Layer 3 of a small transformer language model trained on English Wikipedia (8 layers, counted from 0, width 64). Numbers have three digits each and are written without spaces.
A neuron's activation on a vector x is SiLU(gate . x) times (in . x), where the dot is the dot product.
The model reads these tokens: "es" " of" " the" " Car" "se" "," " which" " re" "ach" " he" "ights" " of" " around" " " "1" "8" "0" " m" ".)" "\n" "\n" "The" " location" " is" " on" " a" " sl" "ope" " over" "l" "ook" "ing"

The vector x that enters this layer's MLP at each token. A number n stands for (n - 500) times 0.0083.
0 "es": 500657406430524586385526546530564621462413506526465615495476466432486423398599416377524519549513624515558564569469535442489484482765503480463454610531458614491480514795435450422543512503542572
1 " of": 558518470502545539530470436466579562399415547617545530482484485535476382430550416441473462431465485562541594524457444477475543550565518555404424443425441500531522602933533533519419507623536420
2 " the": 570519542558490507525525487456537554505475508495556579568488493565553497435590391503532442439532463504473478515467558556450491444484557527471531525403513484585579503975534541436526513538501498
3 " Car": 501644389589386618450521443446513424524472405573431501414500432441386627556629593537413419493523507566633436469522479446462447508763559513369576545568529486514489433735390538552349489538449458
4 "se": 391597426527611482573506639497582598539470421487428545498590542671621539308529473388416412441546539576399484397571410522475510567731426504542524375578436563426455480740478565454495570456490546
5 ",": 521547358433531506510504487548467514460412516465525392535426503521439511438617593399577453487544400495495506526487427503454513602398400548483490355377554619514535456886476525425581452451505486
6 " which": 414533541436503417455468601516431593560494466361530522577619491568407498435545400472468582378497292526522520569596349536567542637508574560464574364385499638505630310730441441437639571492416426
7 " re": 592564666478493495527598565735710501437435456503327560526519474600528550644512482348496441553479677518557536436703530509465523372480433615602519408549534413549448539670509529323262541459460621
8 "ach": 449606455501399329522515477354530512492527394396480523547474664564462413457438550409415490352515381499446431544580581500473443458696590499422398404489480515490387340725400630481438502422431572
9 " he": 373636635444555608451415543730355443595523412581671510633509567452499475479607429509332498457529433501541505459671422521459389418569443498436518451513553384558583345706434421334414576472519460
10 "ights": 404528499371491476384629543544494600431488458523463503484571449466509480364630373441539507406525530447524527432510518508552460540742537428463560620547513615406503386785437404447569425525558519
11 " of": 531499478483554524514462447501573533398420555590538518467495486489509384438574387424451483404439468574561579527462414465496524572544525556363443448398452504503548594909549533561406519607505350
12 " around": 582500446486543465496475434491470492366331487532473485433548530538451391416561404506635505386471514650580514558565538476597474586521565633498500614462445600414547608819520588569553418590512406
13 " ": 580573463472467537475502477479560669533418500445455396480633546518457532766451548414481415498636503494557488470552430509485513560475494536455498562542514506565536493811668477423686500532455467
14 "1": 401552511442484556475492460390580596531508488364454510536435567551415548516562560532476530429583609483597579646413509602526472788497536500538538475763497480607519436767530476443565421552450438
15 "8": 623710555533586501447521411385530648481549511524486447463402635591455514375453504415547385598628431546619728569496484472583570752480533446508478474636501566532420422644484553448549439503417524
16 "0": 605567607449482339431476442511329487420539562477593380529398574542535472404569388440618380636565527484511441395556555552480627808534501548474458622642489476541567414607507473421597405489470283
17 " m": 539416458603597512395502441642313517471372487577385406585586643517615434600645476336511467446424482410472561505527520360481529615676580455585548515588522557418594599628504501503528568554510506
18 ".)": 568686444372424471537561492400467564743504420605502572489475482595465591531543452383492573482455450569455523615573402441330538580568426527530527493570581670426537432751466386465505484437443467
19 "\n": 519636505411393466459536575570472516536478512446458548510477509583433449584586496474613477464362555483477698465479410492518520505472516635442492544482719405539464609811518388474581529424451448
20 "\n": 602630503413372435455519508617510550463510529529507596526491503626460466508614497476613495441394500521499690518443421454549495554525521640485395533461677407560475589838514395439566522438505487
21 "The": 488566598526527538516509493521488551498516536389572561530523527552521528453690402562638439468519368574479448517517522564474501394499571476549519445455480480587592468936459469457563540483451451
22 " location": 581593504406507423585518675689365607417411473485466594446696538444512551428707518377540565434546461500395504603417508458522492661535588480480596622567472488445574423709445561539648611581552507
23 " is": 337543524512445570470452561573396359438458506353562469441601526543507520532787398557429524354543340600374671636551521410519460710536491626405453593444521454518599380698496466571477533542594589
24 " on": 434531496448403415605440471625416539517408592609511528492437506455518512508533459527615473617503552623596634521503431569638520628586455574604392532390502518431554533820393519512481523659381556
25 " a": 544496502557556508536437525527444551632482492499360478552488563568548493454637381492537468556604506476494410502482569487662487482523468546537491528514496405533560438931551525488539457491495552
26 " sl": 382509632617586428569459488606432539472434407526505478551518626342511454646546472536448464532448469414548511530511532383616489555546441862554545507465462561412554596642477437461436497574435407
27 "ope": 459506425454595308436492511488606468426521502426424502406500464541634512450649507533545593494627534521505530429547547491514488493687402524498487502562430613360502473787404417436693544450502390
28 " over": 580525509496556397457532468657478458446418550545507514539578555563485456490491423518524544443530563684504586438519461498677460522457452647736390496567419528364481586816429483663570406518491404
29 "l": 381586582517525588410452504383470349463478482407561588542504668403434440587541525431589580440399395426513318578480448490485573527692417663359381583405493480368531505610427527455393468525564326
30 "ook": 257576513389553409536555474576532385450412448450399544429479491503501533505567584499485591484494601495472486503554520558520504631768494455540492532496452686506550543750424442458628439629455507
31 "ing": 447566468416564498496429485490586467486432540508381468471490523469666495412653372448485466519485617496503561441438400524640470561752532468612484602509436615366536469770435420512652507575504500

Each question shows the input weights of one neuron of the MLP. A number n stands for (n - 500) times 0.0017.

n13 gate: 607233666468387680524296490413494694583566560472660762376352358559394347427381539670534429452617526602475367425533391467290266611570900341673547508558484545459578540497378565388572513304614544
n13 in: 439388518512344332306413538471565477425705512397522604491433464325470431473562493535654402590642623713438442611594485456443553657525568411552361235442670534514455630628360508482484718506528438
Which token does this neuron like most? 21 "The"

n64 gate: 553324500583517545589348440387594465508416527475678491508443207642491457382533572614491473438444549589518407150426430382506423584217756535568708461456298198437424488567406538358421558426427610
n64 in: 578424441618368636609434536415519429295426435508620390656527473530580438479615427515376352535534413633576365443718497273460442493401468503613660379599447481584332450687465482381220434657338492
On which token does it fire most, and how strongly? 2 " the", at about 1.3

n104 gate: 254617699616414674455475410343592588789253552495596564501455474394574514432327261505487592366496259447492217407402341503568582567544698351268546621530501309655468391477636782755516381474401501
n104 in: 357607435294431650472569435359667574435532454766668471520425675422482743443342395488511345608369627599584413378488572560270428468553615406391754733640590620459631578444486597430319547404509420
Which token does this neuron like most? 3 " Car"

n60 gate: 547325495518487650471593667485532689532471562581632392611463339708469308411469640426471698473375278435352676616399443668596348394468510478540428578219534558474498540502654498649649684540405720
n60 in: 517758580713392544354222410512521502561522561449334581492496712320415618474410215498545498501621576590595577369414342344346680576371477452396578541560624516535284503441558568458436459497611383
Which token does this neuron like most? 30 "ook"

n16 gate: 302208545335692630629570603315426495813255633243580583530610391700345604441529547474521551513486355242664715359506552441440458592493511381265694678452415425437626338294683466277677561439628479
n16 in: 594522549359419675534645613522204439660319437471821499662704516690370621589587676474305593401555413337492578462708600535220326640428458603581721486717470567462663409567663539315558465545629721
On which two tokens does it fire most, strongest first? 6 " which", 23 " is"

n65 gate: 789322535355643455451300676501403487510648610540557701520329663642570556628485540476542658359367625651322600449443482368517279605576483434488557563467479608512599447411516388438426346361821379
n65 in: 571403432443514561366492583558522423473506380440574529470279564545507599480582349443400494290375430621461625374508512507585598579643433689584586446560343695331611427628338310495460548530630493
On which token does it fire most, and how strongly? 18 ".)", at about 1.2

n63 gate: 517487554569503494388543457542546480573493478536496730654629129443588498540377701536436757542499619437552529396495398561452598345549691447421529771585681447277668578403761618519559407124622367
n63 in: 437438388499558548642362455725546492569566717330575431592406693701402361583652436489644391532535605681476569444393559457548559437457470620455405490406486506468632528392410387462579593571653460
On which two tokens does it fire most, strongest first? 8 "ach", 19 "\n"

n101 gate: 687315503407569510527544385598539757712523710618494439658215447608423381403406494631721609346393473401390540302492396347285345593503552576435555610236604462532671492536518437363578373215738495
n101 in: 834539653309277545496496436484588575653440469344479449308473600615528605430522404596610667463302276505240672497391398573444594466520507598362417548463678499587499513656537273393393391553661478
On which two tokens does it fire most, strongest first? 20 "\n", 19 "\n"

n31 gate: 467414738745267642694452286388444484701417688454477576546655532645371415365551321713469442445425546522531511363419456545465642573506501370547432605417599371523301373554619846588708688630440409
n31 in: 540446367673505258421332534573693510488491481562493576517293722592565496627519408604688624289388473450386456346540610278403756363553579648573564329560289532395424492565526546520488393503456538
On which token does it fire most, and how strongly? 2 " the", at about 0.94

n10 gate: 314505234325601760502867489341398679865258490495596569345436499373321566403454535554613408216421356364413551507515535543549492643348375408478671602548547195404688397406541460562696629410455639
n10 in: 539622445636419549670635560454599387558328552429463551426224507327414346756355558480597362463363475340391577430316444419374577286348631666467315619493634430446366684571573552385507569428327475
On which token does it fire most, and how strongly? 19 "\n", at about 1.5

n84 gate: 422486579270583788622453518329368448490573517539405455618539471434317442688502762480429516339732410590398408522504525326474448471175455648443474500542304331499779253226614502395555449538469461
n84 in: 520624409404585688523611587530318472443583502563560395305584671481467534627530553597490587313640308437415452562514454608574530622382483602387363484299374563457603171535566474384603858580350536
On which token does it fire most, and how strongly? 23 " is", at about 2.3

n121 gate: 391529378441585587594582560509545470455464566592382703626230382677445323425599517480421499688637476646582569318432595498375569587527823449747741555593359588515637672375480692471581633697572668
n121 in: 511495408815651457628292453631469328394560582591521472570588426508501557448537506633300330565569656471491539602465565572564390370528633656687461575599420575577459640554390582398558166404605329
Which token does this neuron like most? 31 "ing"

n46 gate: 403620753369446688514596465451457497528427525750397387567760295446477632411259447365543654354296299585491363479518294366486610190366454379507493393206397574544432482491505819505572363356451567
n46 in: 455392558559666281378220618461412476517555655500514401561265548505450350404514620592450549439916507462392721351500415702630439589426478772630201486524537542604625252489550363535510481332484624
On which two tokens does it fire most, strongest first? 6 " which", 3 " Car"

n94 gate: 676583639411424646430334735486656407689497520322361653305524516579509439473486727717524447423402551307515788606390400422525544510387398547478560497548482382697275558503545571527789599385312556
n94 in: 506401582577489511466546490580643364418220708332387497522300526540673240699476313538512589741391522415362446397477523493375445484355456353485547604351515471438373749407448406518472400583530352
Which token does this neuron like most? 19 "\n"

n22 gate: 513742358537655528420542550271476604532475717537613588563483641302510505577537577373320489480473440609555647711352383766560514618465598677494481666400396533308625371500327469354584397515569485
n22 in: 520450388456508563627508581274567636494341624654437557631477435428703429550396583446304576499561463598421687418655348733398450464395547507480301735576285534500559412436389512371541381434630439
On which token does it fire most, and how strongly? 31 "ing", at about 1.1

n117 gate: 581353481339807544583443510616559865601355752521474541425563481575074490472282583500680655353496430269438611325524311638609324462319438612598596476276538515499633502472406527621539627390271514
n117 in: 458648420416597578417400219616539596567230462587571457280522519694323516533431373435561454302456380359750566416629470337565340488629571496340477347394573495398545643482255529525247485315413451
On which token does it fire most, and how strongly? 6 " which", at about 2.1

n98 gate: 182540319482391524746472451406451531494394795709605590480465370432345252438583428497411477194490485773495617405368427390452615371203629524786569517458442234374591259424558592537574591437319437
n98 in: 342498304556478504439461382565427411567411428602516781221501722487514359494514508601408464420279536489479711535248865483298478518354458449430478603608475100507304528462690648382717473715589530
Which token does this neuron like most? 23 " is"

n118 gate: 433501525451608618529352314318690599689628524509493387654344252521669462408377290728325468437710627384719505491113547579502369506638346356549560457434327424616525705454668582550462550551414552
n118 in: 336500384473536504425573424634529501573693552434409350673589436447598605535641481570364472484625622575557489394292506627553557475470442480519649425449419601412544619337579188602669669810520501
On which two tokens does it fire most, strongest first? 31 "ing", 8 "ach"

n122 gate: 557382492302577451664361345371565440673447627228450586467401774577473365391486668670589430500447283354464610601509311487574302572407529606357564558496508499475564674541593657543488470594572554
n122 in: 722690468465547492536392473426351933548518528506422732549563495627406373366379617483375404466704588576533438729721543515655439546497685522406469480389415560529574495557615623382545331763545526
Which token does this neuron like most? 12 " around"

n93 gate: 549488655622428454419406536712442371417679636589492601616579545475375436499584414506459435536420629414349745683573541617400407626436566379582497449540376552520492348395513402397449274605468472
n93 in: 441490681454314567695572441514600479514457398344347516542541517489562349491479624516571560648692250509447384411552494417847627507596588442549613482443489378439480415649446530664477560444510483
Which token does this neuron like most? 23 " is"

n47 gate: 574303557371448382521350338609605540836290585629440638499488397598445583598518481368404539614499325033612702379522662581506365398535541255502524349431489474576249506406513405711315480559721673
n47 in: 390564367610434546463559458396635516358618389418620482638293349333503433479337537400418394404614300577470407456464587607649518346414452489706247418501346536614505458414442390300313624489288599
Which token does this neuron like most? 22 " location"

n126 gate: 383530145529515579615615457518525765612427494657675618444526550688489434381277448531560448543394696658580679561531411434387572544467274461246357478560397554373464567376527324539437297327523544
n126 in: 560545399566529336567525502707419556577576428544595626446670480618586503566464489610286525604485527584529612836629443526465551502363486505338448315534371456313551529503449330755360511496473483
On which token does it fire most, and how strongly? 18 ".)", at about 2.6

n7 gate: 486410331347702654478572280403495582711467444500394416710566525714210224565626421503573478446603465544365741561578592575305462396455672365603507309294127419597745271339784459307576491555571512
n7 in: 463633685519488370687371649505473542536363710539765630464448319445420527456420412581349571386483424291520502449376486316467421473627480549545309525600747618648393683512332400533517485378409611
Which token does this neuron like most? 9 " he"

n36 gate: 584594395495420628359607507533466638708542355784636606537410373452331316387408332482467509655673378577298674586496599538627386308538508452652417451555621556718427654286619700437435553427407620
n36 in: 706545585445493324615563674595412335537691579492499257378510363526612493694689503513390570438456568376680352539419524347473486494370474497494431575449680470468649396514491549516556413554649723
On which token does it fire most, and how strongly? 4 "se", at about 0.48

n72 gate: 398554437598390511430497340593461628703536589470578391498470547583636709527411512651616573337490460645678386521339555523455335724513471522161543504437571463424712636471519562569534184401698429
n72 in: 461456568482553548619322395362515266719515462427561534495506553629566579493526750640500516389515298531557464356458326460413519543459552413404503683406742530265589365464422655357550442364590409
Which token does this neuron like most? 29 "l"

n69 gate: 193502546628213424276165680498414480523447735551479487630422532587607320448483374671395408508583436489581200667605470645597402425551373477492439586447567447373455522382463549528427164550412628
n69 in: 497273473466616419511476331499499442563265323393461537563375663637369629352482665438580520504312606308434492663629579468524578502428586467367548731667639398374732348469551499315562366395435455
On which token does it fire most, and how strongly? 29 "l", at about 1.4

n44 gate: 547656741355501592543305561627348416488593534557486423427680635550444392551468507600666625557497383437335571517724539659505234769446488485285639468327577568608506483435541418615318432481576739
n44 in: 519369482536421540393583655561341603466626448386127494334587728710544321499407372438587421752573668576626667506553715449423458449455373379589272540531639483485410565666431384513455441658479543
Which token does this neuron like most? 19 "\n"

n1 gate: 369467275618418520483345605560475559453724649499392421627505431685488324259438538651601347512582531718501328488516411153682646345426558354648531253480337544529316536419372342582327410582241776
n1 in: 710478456528451515371635544549731481577413582603579372304537418367666463200415366271624427650442500391565273362416301576517490490631559617378503605472442614466356452471362511609649283406521689
Which token does this neuron like most? 4 "se"

n35 gate: 400412508700585661914522473350657672761428447413407527351570485675154503588579369800545519375326600604645521243547580568215470681432545626590341650493597437439501502545479568396733511658588550
n35 in: 437729410691492425808583421499346545421397458507294573742567503543588571424602384527485166648480602559488444656434540544276475407472720496682600323406342574600316322460546526595372526783592558
On which token does it fire most, and how strongly? 2 " the", at about 1

n5 gate: 442381683454729444519417333699454492485429442517572489422689582531523536432455427503625340298387413245488436354555191605656462418440394307359616324314468518370329415339705602757401432548590415
n5 in: 517664701391311558650835484420454449496514410680641670642637412288524498415603538460424497605401410428529463581649505414476627536453586583614809497492649659565377470458582380506468420510598439
Which token does this neuron like most? 27 "ope"

n53 gate: 367317463408515515469369329446379411762401692368459432419443545642417312438516663566495383543563721150594707407466374475326559633426358584286430681494454371417562436480599596544265393497566485
n53 in: 490626560368501565688507693587572493482361539490485440663546378433388567546577587492532694445464414548569437470524573578639505427556584513489450404417517724649527761511430160411620777527538415
Which token does this neuron like most? 19 "\n"

n109 gate: 184292531286789550380315562214363591621643600554672611415477561831353503666528541730467337579619697311490658197323479485287350494554501536480473593468592360412570350464332377615675495394570502
n109 in: 488568628530281540638726419518546514577351495495425502353420407276545608487384511314371783389392273701543360564542593558543353465630539524593328723604570638629487611413481533248451500387647418
On which token does it fire most, and how strongly? 5 ",", at about 0.32

n41 gate: 500498500697342692782616205445338526724519641363596740634419545610407313656478397610579586476540414670460300688661292211426566315250583582498607284451236601391509503426528240355450647395368478
n41 in: 699396549577487189607426558648661425300718566474499493423580468413630477503696474466435654654388409513578481408458599442542512178668485509838483389334521548593635477544412557668410561742455572
Which token does this neuron like most? 21 "The"

n97 gate: 249473294427503464525495437633448583737495781397462358282677385597459287488544804780452456398728579627423379524541350250545711480211468451439428524372360355648355641272666406501649646474535488
n97 in: 729377600500343677550686340220754511500477386593441216515329520304697617607310361241545407617401458461422595385398514594264581478634535484666535434561689473520508414630392372543537491298511731
Which token does this neuron like most? 13 " "

n125 gate: 457508302603654528405498373439585468486510487777459467456281467545698468425659533513206432601528665509513566519374533556475731407529447430675277453540415598537379714438462341526483490700766650
n125 in: 309535615716596451590310563567379591661470563493530485700573490380705327694576485483521504321649484469494521486604512314535641296487630602309598472509344411550453532385434444268456312540414471
Which token does this neuron like most? 17 " m"

n17 gate: 518535437644318531546495654469463444474629560559418569411595331536532396485467360536412311693564526485261733325544330399421497461607650468377403267463591379554484570459427631342421496575652728
n17 in: 375505587497440531497548407399446547636386430547530499400522357529578455569404427450517497460510270589537249577688526556475438425459428509471569657519319547590515549665569381424226620251365390
On which token does it fire most, and how strongly? 7 " re", at about 1.4

n86 gate: 370524523539593783515650535562352632462441555672312535421393260554474431557425496492480369374700498536390567373541531534539527610692373406704530560485569499335610459579462369462602552325425459
n86 in: 291531588513357530359517502647426478407550536457238397652476446591285541400387450509540400404517585483543190388518669693600548559471518581361649576436557572435633505512236481523459405499437634
On which two tokens does it fire most, strongest first? 10 "ights", 30 "ook"

n90 gate: 473445656345398525238566528585403360823551675529413373670490483690512193495574551667379435435387590320415438376368475467375565592440769718453564657628560237705604551420647634746459481474507343
n90 in: 539740606590499622577473788575616645590328513401640477440504610684445441448262400320726671471607506616368527371481591472447414527568481513438596449384389459718559607573352485519617457363527419
Which token does this neuron like most? 19 "\n"

n67 gate: 685488489341570373474368485637536496609320386448376397333496345522470499428572358609738558569433653530589687454492428239499414439494414572335523370348540576457577588319543569663323447739709610
n67 in: 535572307268525448504537435495486481473651659626547393362519493542736419337365331651498618511617484607474650455500464460608414438586243686451512673172587551640324750471473414544457435452596595
On which two tokens does it fire most, strongest first? 12 " around", 24 " on"

n73 gate: 480429323362422695675635516270285876532482694695536623629425590349424421411288817654572706453494419420334588207321348508313617511084557377559503608392487289432599336463381532676950603446558737
n73 in: 735724574492273365678397439642415492581580452501219586464558368502358145613543558722390503340273311509358533592238631391704680532472599744460510362563502405285549340593470533449626600536416541
On which token does it fire most, and how strongly? 22 " location", at about 3.1